Layer 8 of a small transformer language model trained on English Wikipedia (16 layers, counted from 0, width 128). Numbers have three digits each and are written without spaces.
A neuron's activation on a vector x is GELU(weights . x + bias), where the dot is the dot product.
The model reads these tokens: " Wi" "rel" "ess" " was" " subsequently" " acquired" " by" " AT" "&" "T" "." "\n\n" "Ju" "mp" " Mo" "bil" "e" "'" "s" " features" " allowed" " custom" "ers" " un" "lim" "ited" " inc"

The vector x that enters this layer's MLP at each token. A number n stands for (n - 500) times 0.017.
0 " Wi": 534496503525485538234506507589475495530493487457530497501540515512492513526496500543573490477364384410504487527379357485512472513497514507524498544502483493509424488502509452489896479567527476482529450495468481507488538515532506531525506452511509495482490499503474523508512486741520489478545495518508488495448481514501510507513518503499478489476485447514567464488495506505536475513474
1 "rel": 600475523528493457218498491537527522475483487473491519503531536482535475523538461525524456529336408509466482512365338519513459487512474466501517527553556474489430500528434440494843461549519538538571502481520502506500454546529468492494465480488452496500477527506473503484492506738537487464552456508475501551538546460509491509519470507495462507499488513491540458495516484519474531489483
2 "ess": 577498499516499488219485496500506493490529495443467495496542466477531475539539500526522493526349418559499537482368322479483505498483469470534488570492539520506459486490495429495850470578498512524531482502526494517488515510516482520504473505480477476497465473520500487489504513786541504498546503506503470519503519475490513504480493508545544518498477505506545481508512458518458518482478
3 " was": 584519507471487493236521470515512511547468501440472515516497504494517493526498498528527531513350403520445460516373356486501477503458509494521479565454514509454413512474484449486938487531525496539523484497512508507497460508570485486509532492534502495457473510516481483512512535651483555478539504495526535473516477481487554501531511507503487515507497485485530485505491470480466495456502
4 " subsequently": 566502519467534511233511461534521501509464487453523524519509494509538459518516519525493524497345367548460489529399351471511525515479535509455470575482489475439449507511459443471905481522487476545522519514498461515507447534570492471515528468492448488505494520546464532501535539662469546482570487510511543522499512476511567496547472468522507528482539506505489492513495502493501460492528
5 " acquired": 582531524439467496211505504499537517482483520444503505521513506512528470520495501507516456517339388532438498530416345505517453524484476484484479553489518469468445505467507451472914552496550489526556513512489502491515469552536504509452487477503452486466485469539513556469513514637468513482538458484514475503451525508493525512545495480514501494458513485510491530486510475509456441469508
6 " by": 610520507437551529207528473482498518521504503432509512501478463523519470488508494505549472500382384527455517538410353488519513552511467468520497552495503505460408495463504462484936533491526487506519498486465493481458509516550501471451479478507504490514520480527475512490519490621471528477536540505462466507506480500491523483520480476501505488483514505542511486449502483525476511491501
7 " AT": 576481492477545467207485535518507542540477509497527510525543518533540508453465480490517460482376414503514484504407329504510509483546536512504541481531562508516417505499450503489840507523555485489541485515470473476521475503559501475496487459503519504491497489542479504517536455754476468478553499497525473561536543487515468533479441484527429550532555469547534491473508483520516465454553
8 "&": 558501508559484508201546562533422522499492519439473532499525467517573491437473468518510420490375380483499491504402351524515518480504504472468543495524529482496414492521456467509836475541524542535525524546488501472526468467538472461471500508508509503508465513534466487517510472750498508496520513490514479504522511496501453531452465497524424539484490466541521518492554447505485510488533
9 "T": 573505511542516488219505558507461508504479554459487512531512520539516506486498491524542455482391414525491508517390348509477515451517509508478548552522574515483409489484491470479850488535530514491516511534489443489502482513526501463463481486522544480484458499536516450481488494772483485539568526472503461506510546499514449542471472487540509527478491473521547501464575478518444536470521
10 ".": 595502517543511474227488505500455497508510530496504520515498492523530499504457492522486470504331419455471521518367335510533545514504525489502489528481510501484448476487494452498945487540501488507498507513480534513517478434559507477461488502532482467484510530513485476500511555640519520506545506520518496470518514511462469505504507498507508502508499486493529509464491482504476502493481
11 "\n\n": 576451501501529471254498510498492493555513527476494511479530503497495501509460526490511511496330386471513500484347340524504506509494511480516495526481544519489474482495496444500977515537492479519530513504482497498502498519565517472476505482526492488492509502506507475488516525591505515503542489518515499518481497487528509483494467486502491506513532493499543520472501479506466499532497
12 "Ju": 567486467533563499234452552529532509490455517458461496445504543530489468547426516477500498449346382467582514553379347478483558451501481502503495568490541493495480457497469488482841507532501516498545483524474465540473476481573475467530499456503470492498465476502477527483533481744565488451527499486498502509478531504509527532487507480508480508505513512463556456492513489435471475469517
13 "mp": 584517491519527495235438490550495528534499464447440457502537495525523477535444458496518468476338424469518526522404348461505509521511485473507516563473539497528481510502498489520840487520478533525566462496510468536509476553589470489491496501500494459522436495509517478474524484775556495471547492477490497522498495436502476487461471547532444510470465540475564475503519465519465491485510
14 " Mo": 582492502497517479239481538522478549529469538485439522512525537504545491510437515516517502426370404482549517522394346481515524459441535490532513535507542488515427508478486511504833482545477501470561420515491505499518497482544499467525494475510513512505440511523487523531488567793483527508511500474578487522540501455531473511527489501544511525514488460497547453485540471497447471495504
15 "bil": 574499456538470467219477537533492528468489476454479459480527530509573485548471451524483494489361402513494521496384374489571488505499489454516540529538533490474443518506484494483841529548500511531574456534503503509552450489553488492523512495482493464516430541484497511505525512762541454482555438498467488486530543463514495505486495504499481511509474520504559504465598483526483481529509
16 "e": 590487475551492503229492503518484531508482524472506528507518550510545520518517469531480503501360454553485507500373350465546503498490508486524512557502527525501434480494481453498874511547502489512554466511504470527524517489542503470513490503482482476519449551490502492441495557785492519520521504499511482517519518425516514505494472516523533494499473505520557493492529497511464500495497
17 "'": 594445492528515450249470497488468523519493530484495513500506550555471491531454495540528524480306401523470477519420365507548507504495533453507475541517501477520430523470497463454890517517544537537511483521530531540496520523552469492488485495536520520526482558485478527482508508703519511501496503491470471504497519476509487539601476540511487521520475482521567526449576492507442497500483
18 "s": 615483483502518498248467487493461492518511540469518479511516524521525500526510489543520524485341423563475472483382336480522507505464524439540525551512539492494472478489503504462888507549477498506486475501497476523501516511538496496486471499491507490538475542523493546483519526749523490504540488473520521522482496448496496526470443512497520523481475498499528508510566508497434458481436
19 " features": 576464528490501522228495480467492494487498505470525490500496520524513469477502514506531497486356393552474485430404364510516456519485514455514494562534498482490432489446498493469933538525509501511522474516466531493506491530542517492462486495500517496504472494516529503473533504692519554512557493500498501473477480485481516519497446523484503505493502522522515490495531456495420458487492
20 " allowed": 576513526470512518243539508464514474497505495451531498513514546518535440530513495544524483511384419531419503509424329519515469524500497461507510545477510485484480464455508466488932524564539511479561510520449555466518480538586541460488515509545461508498485478510559516462533475651468530491533491487509503480474547511462528519479476475540522491526512486500527520477512491522446446464518
21 " custom": 576501556471558536269477516481461526496483420454514484516504521476521472498538438524464478530392411544458531469381329515504471536523501456478488538540479479455445487479479463521885515516516510487539520522452534517541473518558556482495484453517470523467471504498482550493560453733504521507554496515494457453496549485493525526502486506544471504526532493561545521479492460564504506484546
22 "ers": 568507496486548532230525502470448520520508472436503513522504470483506468494512459511562481522373462576455504444381341498536486508481516462545486532517498483454489506481481466507888521550466492541510508549496481511542496525560523469482476484495480491512482477517516519487512529768483478468513512474492496481503496505486511520447466503551486500535529500508557486528511489529510468491489
23 " un": 544523458498517512233528519439462503504489465439502521487498528504494473498517529551479514482391426544451524506403378483470443527480472449520458618512505502475444496473499440505877485570506495527461490498432501536563432510568500480518512468523483532472496468570461498529514535719504552482470535493528487474543551489584470471565498505538484502532537505460533481478538467469508451498514
24 "lim": 568492509515549511260487476527531489517486458483524532540489534509522509549517475508490493482417409504433492508399326483488500486502466447466488540546516517472411523462422455486838527525504533515521507538470529508534488529568515474524505488501538509489445464526483483528555501801560552461523467521462497576500562463496496509457476472502485538546556520473555535487536474491507466475535
25 "ited": 563532456473480509233518522517513497525501500443516512507499479493518477539516504527501472483385433545439521479416343497537483488516465445462462583558537505470447491456501430470923532524509513506547497534513500516510492541568508498484501529502470501493498450514507529472515523719490510475508465488472463506496539488484504508516471507541528524505541497492520531500513473475481458468503
26 " inc": 558527493449535557266552502464484540495461440499496477515582559508507461513516532529541475446373430430440570487422351500431500508504466395558521612524506528481431549473498474490833471554474521541519471521431536549546419506600505496504494535545493527492485448560494487481512544728541532501543499526502531495496539505543436470542503528537485499496501504458520498463514482466482471470538

Each question shows the input weights of one neuron of the MLP. A number n stands for (n - 500) times 0.0016.

n304 (bias -0.118): 487547607635529492484546482557582530503523388441555350563422549639541356339458497526556624394471504562241710637553543474468531472443591614487455493543528413387430514502611612561497321570368493417487425480590550385534507434436264388422539421564533247686533547441430455434494503469308378634535414553507312352491493551373431543589538612642408382641583589367571512550505507445463638504391
Its three highest activations, in order, are on tokens 10 ".", 9 "T", 17 "'"

n337 (bias -0.030): 495494511504502496497511496500498505502503500504494496507514501503495499496492498507497504496502505497504503503506494501503489497504495502505505497507497505498496498502507498501501508499496493500498496508501503506498497494507500501502492500500490498500498494495497500498507499498505503492499498493506502506501502499500507504496501496505506496501495505500493500496502521507497501502494
On which two tokens does it fire most, strongest first? 26 " inc", 20 " allowed"

n376 (bias -0.187): 577386538453522565523469488474361524582468562395462324584488510706359500403568536409528562518459508472428390680526527463471569661449421543463487485514630347626503293558538621470454372544478535399319593497615325552495633396374392537481429716487628600684469639605584656572448330500396374515518494423438385617430672518534612555426310587394554665497500557381460592523588518543319441384305
On which token does it fire most? 18 "s"

n416 (bias -0.157): 495535436384443319525383416605641600409494637445625546531628528497594623684516543529397315415534522627536468632544382420482410726463420277386352635470332624515569508675508547493463586405500584482500616580513195575673538594556457645307747562455418531354466516654476575539355385477412588423390421594492555511403531500590500373401577507679460511275571678367497390569457476426643339377528
On which token does it fire most? 5 " acquired"

n427 (bias 0.019): 501507494497498500495502512503510498507500506500499500495490500498508499503505506500500502502499498500498499493506500503499501498494507503503501502503496490501506496505502498504499491498506514499495500504495500505500503500495504496497497497502507499503500500501503500501494498500506500502498500504494500495499504495504495498503498503491503503494500498502503500504497489497502504497501
On which token does it fire most? 8 "&"

n57 (bias -0.185): 494408413518534572481407652547523364570584334516658529744520601580529505534354776439586594498520544458360378491454523601313458508514424523462332541511611537489535400421439601578516320513609448516468591568491538453408653388543481447529737552337503374468668564490586614360295448395519491596497400512527565593491554634419470359485539586331597329444631527557485494459543334531608524525500
On which token does it fire most? 11 "\n\n"

n118 (bias -0.020): 503500498502495502502495504503496499496498500496500495503499500496498507501497494494502498502499491501492499498500506498501505499500496496504496505497506496496506503496495497500500497501503500507507502492501504496503499500497499497498500496502502503501503497501499497503497503501495499502498500501499499497497501495496500501498496505503498497505503496503500491503506497499504498496501
On which token does it fire most? 22 "ers"

n302 (bias -0.111): 488605771439378406503489516423497538495476521569378503572416405787555370557530544503566611643493403449567375664455497452515472560246500575488258521604470565575452426526726379659486600507506591450579475381687547653475448449404404575536680556569503536369461546678350583558417562438348319608374586532507594573480429529481590521516510621468616521493579354400549556550487699487382554594461
On which token does it fire most, and how strongly? 3 " was", at about 0.87

n334 (bias -0.350): 462631386538688706484601345585529325490584414473579511592404613467330293530692492496606437500512415711402363562487564518687511518514632285424242469591408554417497532463635345500490550488278448476459341697709380605375446547512514497457451462648489582474692476334398591278482474432503273600392472433616436441480605525605421488783402707500500329559609330529419418437230474319555486511438
On which token does it fire most, and how strongly? 25 "ited", at about 1.3

n72 (bias -0.190): 419439503620544424520500397748493549318546359584568459442167420265475490486471395405500314300400429505555572468518513630384401576676503549245698512475634404567503467444622721663492315492484724372517557595611447386442709311520556452470425522682590670323530552407544519448228541367476497377401597804518471384664380487675465564413531726635367398520446420533678746365537527519583417619449
On which token does it fire most? 8 "&"

n389 (bias -0.086): 592505437528463541533459242608404419474416580582525470370413467414476376542561482515475453351496537432484363413517440496626591442641559632431590505453354473483578568443466445622473385494531531520539579450533568373492441550509582583626277682304466604494308491398458452605470492529568529466481385544420582778554539488662610395550493506609579599433419479505495550523518490639320422472477
On which two tokens does it fire most, strongest first? 1 "rel", 24 "lim"

n210 (bias -0.215): 597546463655593523459529422574633464552472583438531500539586519506584471613485534553513407495570587254669595456527542418589329589572317474426519556510423564552486520479503417695470595511447480619451480697531413285439556503588494657669347601318521507433558562458469392503335633484582472793426558341427627534487500422405497442396291487290381514595760421463634442479545424351358576706480
Its three highest activations, in order, are on tokens 13 "mp", 24 "lim", 16 "e"

n12 (bias -0.080): 459393453477753653494452460531359704522629570689541628464511559601408528495503515540479550477550523450516552433466527448438443578419493707456435468423535378543437551461449462565495582454546550533528425354502524460479530612524771478417624623482593556464459443593493637459483309520492430430582537570550468476467727549535533500688641338543531487485616597312522427561413530500376594591444
On which token does it fire most? 21 " custom"

n69 (bias -0.298): 340539407422584615530558479500626320553563622548464626532487544312451522503520415560523658563479463690470272464496422533562379602538442418395341526454500422551515358398566621401503669500224413449383515493582559562402474669627500429383675535619536608486786444560634686466337520418582401695486562507318374420443376460528593562480395608518662604522643351440524359455346545420583397436091
On which token does it fire most, and how strongly? 25 "ited", at about 0.84

n39 (bias -0.224): 512497529647591583468600430472519542800523487605452545690553390440610477420469566514489500543563513560392375456504486539505471516445564415500338519447676358374486358471473525493445656443258306514561453438583402583668584637500685363407576395616441411347250458469526397551394590491452343563677624536571359341467342557417632591513726609563476347627626442484457585417362473373647336450510
Its three highest activations, in order, are on tokens 22 "ers", 3 " was", 21 " custom"

n388 (bias -0.186): 405613521446724537451468613461419548587479470545554541697112512503496528465603425466269360402516533614415389460496455486654497500419559695381294319366414569527548530417566523515503538466493645478557382633420425339569452529507526402357535586522493383364531452494580507442421472451436629349566533672581403363464657471647636461560784751580484371320394326520476573546315607537559341640507
On which token does it fire most? 21 " custom"

n52 (bias 0.017): 500499491504498499497494503503497503500494499498501498499496501494500494509505501501500494503499507500499499499504500502496505499499499492498495496497499501505504500501498504492502497501503502498500500498502499496503496502498506497501504503505509500501494497504493502503502507495500503501495506501494502504496498502501498502500497502499504497496496505509506500504498491501503502500508
On which token does it fire most? 24 "lim"

n142 (bias -0.003): 498503503502497499496503501494501496506493496500499497497500499504498504502498498500496506495504500499505503504503499501500499496494503493507503502504494498500499504503505498504500501502498499502497506501497506502494501499500500500496497496499497500508505499496501495501498502499501498494498495499499498498497504495501500503495502499500501498502502498509497501501499501504494501498494
On which token does it fire most? 18 "s"

n123 (bias -0.433): 448557565450490520460263341465572372375377633359588655308543774536309581561568488255440494364494525294555133504419519437529506668663527489438506540434269378601660402613413528516443550329385552571398477433485500465423545493457462436637640513504358422347319630582477702566581474463596647572609638425485511627127578478379500391426420451447621596390436376420523504349488588704516588558500
On which token does it fire most? 12 "Ju"

n59 (bias -0.182): 434565459286753547469484485335632358509484614420682461518531464444496477415376650614497459402528539347384471428539506517633686775453231525433602515588618614508494275403393638353510548567341668649378570478414515415384723523436537420481428479534579568382617544519640731475411553326398589386468705507497507466316704338493482423432609383555463367458722482465556406371529445405651549353376
On which token does it fire most? 6 " by"

n131 (bias -0.375): 265427433487469321532654509543451613442463582433535428551317464496468408523533527570807267563457540494322459144418404571784417528520739585500241493446474623533533513246585696491464490495180731446300204577618312740715513682594551340458237590673682460661773435623511491288588437440356408480637460526563541482600496741529478438416500604685292243545547493698400589648417505353594403415429
On which token does it fire most? 22 "ers"

n473 (bias 0.002): 502500506497504507497498501501504497499500500498502504498510500500503501496494494496498499502497497499495496493497507506512497498501499507494500499501498503492510503497498500506499497500497503496500495494504493499500498504498498503504500506503499501495503502504502502503495501503496497504494504506502496502504499501496506492501499502499500496507496499492501498493504502501498495499503
On which token does it fire most? 22 "ers"

n275 (bias -0.181): 321575420308393494482396393433478508525605708512479627441443461558486500616390401349483548620508429526446332534504460505492453525393635480460257571427369363660475294551554506689528601432263671483655603332388372472568470611635570604565678439510428603293567380442620534487494610329470474380474456517397503580370500511391494356546700624407509242441400497494411470450476620383383530655428
On which token does it fire most? 5 " acquired"

n369 (bias -0.017): 501507495492502505496495500500506496500501498509500512498499505503509501499500497500497498504495500500496500492498512501500501497500507513496502504496504497499507498506495499503501493500500506494494498500497495497501504510493499505501507502498503498500507506502504500500493498504497496504501504510498497503500497500500501495502501501492494501507499496488505502494499486497499492496501
On which token does it fire most? 7 " AT"

n299 (bias -0.126): 536519335551421548562497476673626717408608556500587431664506502670339573416542568548490465526529524605452625512507467463614446314489500645457537531438500355635358495621505541583518347471446408657608451372668628462477531508509341465427638601628395503584369521421595663460489425457495442712561599666480419340537524423468559480613447441552310484567541525446515424519644473505561489583567
On which two tokens does it fire most, strongest first? 17 "'", 15 "bil"

n315 (bias -0.361): 491515490565238399491594315585634497531555511434451209544264718604621286525470717474657638365515538514314373383529507471447286264700783444496469523615402583411432491458694580539486456517557379264578443432525654459526404460596238361567447450741511354444491461420659419481543681380515471553400508536605362201453238583462749496658520516312449304554375402570524826346306369477371500497425
On which token does it fire most, and how strongly? 3 " was", at about 1.1

n409 (bias -0.335): 345728421466541753496383270570516560404536662393745639645619639291293251384567615721431610312462662591287543327535518480724509405477507479386284463469245507490493471534480459409452252554207464531392467529644340566567628624587569465309409451474527560467495437619591613431435573468443613647620598595696436448269693400392911477609558257479614500535500556292399463449399573309530421519414
On which token does it fire most, and how strongly? 4 " subsequently", at about 2

n211 (bias -0.239): 477592617549587521496392549515530394374453346440670531632608549407549497553457669174718519372476412570363374565496521714538410327471555521525567477429618621442509454416523626557485504496479483533519540572500574658588583625518452260720644372561575615398500536401567493426581551476603527510459484421692299464565357580375384427503424740250563523449403294410518514432335319689726562410611
On which token does it fire most? 0 " Wi"

n155 (bias -0.189): 430391540336550526472541622408704425466511566620550435514641530475361348535569514496454589487497544415564393541421528510587415447658517487413752581353457317477559355527462511565472604514379624545464584471469567436510510521421773492410623448299463517292533511417514606321645448452545335763559587536652418614328427568361503657562543715683726449658592417576551480365442638368514595520517
On which token does it fire most? 20 " allowed"

n153 (bias -0.154): 585478463510393474479537360640399382458426711358380494404484517634461538450575423464624526516449553591318490552532437516559637597512693461506610332442451515672525388632649626388494251572564699159353550539552373309522547392390241581444322522359525421497526537546503386657435477433635603377408578431418519587474577546495522346451643686462318401441444519478497648466511581505369473619278
On which token does it fire most? 18 "s"

n47 (bias -0.293): 495455421444480500488381493395378395587656778473665332423517579556508435497465574274421517545461539359528405265439503431631559683591500482420519399476506497424488296636440394683484540528385514508401693435509527435367530566591712488306308515693383583237776558358647423599561507327656430254420490558430476680437289590428427253410545625528610383481544402458516645309297619482470543606368
On which token does it fire most? 11 "\n\n"

n462 (bias -0.138): 528360483409397492517417468532273552385533418403606491593338404515569386362600612371508439361527474480339345507477508459450543579530344640468593524481657370537574510398384787563477461622490572325483585408480346590311527497470488473690454594527575673586486598533483620369453400518561472512554337410406580638437664492491433536471231597459653539477490462349453646536518511660403474424371
On which token does it fire most, and how strongly? 18 "s", at about 1.6

n237 (bias -0.230): 517461464533476444528441559565432513387386682535441442415657493477347555431486447417520439377443445529503339656440434514397428536581360532462470457383389513640503433619681690641475482503581441491315534596431459492534489598408627488508526446503558442509605575329404449563350480436447563545456494365452365738548673337572411444534483568306411471589603493472607620582526534413396574639281
On which token does it fire most, and how strongly? 17 "'", at about 0.15

n181 (bias -0.159): 491591480497610444483399468492235445593663531444466652667445562413688529506387377479489328516572573437450469510539461457575436482274531666417467458656579621470462563636595439574472582584306480503573301401690538599699619512567598473603401668557549597462550567439528487453339475491728403662478564407642300500442457394467589514418571513586420436598393384289581519506370511566587453502520
On which token does it fire most, and how strongly? 14 " Mo", at about 0.98

n495 (bias -0.294): 508631604598652571455483597353544188392338548461556602595504732478392297382566348525510540354518459373269671556500546427566526540564531569298411405472297774355484364513551558576514411454614621512249531596470640284421659347424383490268530432424682408634719509383653660410406421349409500647370667508461592447343545478487581509611494636515390359508829315515637615413447505336572531577432
On which token does it fire most, and how strongly? 6 " by", at about 0.14

n25 (bias -0.056): 505492499499496496506492496506493500501504507494506499499497496504499500510509496505503496500497487501500498508504505500496503497503499493500491505495503500505498504496497500493499507491500493505507510495499508491499498491506498495496494491505506498502508496502495503498507503506494506501508500495501504495496501497502490505496495501511496496499500498502509498509498500500501501503504
On which token does it fire most? 17 "'"

n169 (bias -0.239): 524651419281607600512583552381472342364433557459440412589412456331621318447394520569426533494615585364522294658500570450494768567301497434510443594516458410432475403433228429594479577633189430531306457482594568333394497402686308557536643566558521701467342610464667526316566464440534571666570577526598425692401595334492587471436473496675411574395791394267465592451347617591450298358565
On which two tokens does it fire most, strongest first? 4 " subsequently", 20 " allowed"

n202 (bias -0.141): 510431566277509503489485346497487381667480693457567334370664578436496618384522369482619529456536482449554392528468474403479480783408629306503494481471343440475579221551402478489510754464293675542475482480529482330476415683500564542694493416466416562405563367569450487519575389303479627389543447503515579629409220404448453290340440540626533434351597480542500477401505512443455449596514
On which two tokens does it fire most, strongest first? 11 "\n\n", 6 " by"

n419 (bias -0.213): 562560382478435642506527375617274279526448601400505378518342558590683346353532670543573510359523488521328397462562505464502623448520431590417438478631479584558526586451587460490500393585503352510418500536633390497416466434497397569524298784456591535623433527419431399632518538452486389506542457548467488494580392403581644476597463673561625507513448345436490581441507426609298574535434
On which two tokens does it fire most, strongest first? 18 "s", 17 "'"

n245 (bias -0.428): 516613648696607638495548690540623340343511545704486651675553557579472500316337514486404483546497603377364453549397540585617478374686579517508249486412564262388354396538363500692443354583185430576273557275483523728531645461545338475337509532558516589356476575626666500342324676381426190565645702513616242491350383773351468486402462569288500348621500360455445742292375515370830581536168
On which token does it fire most, and how strongly? 10 ".", at about 0.79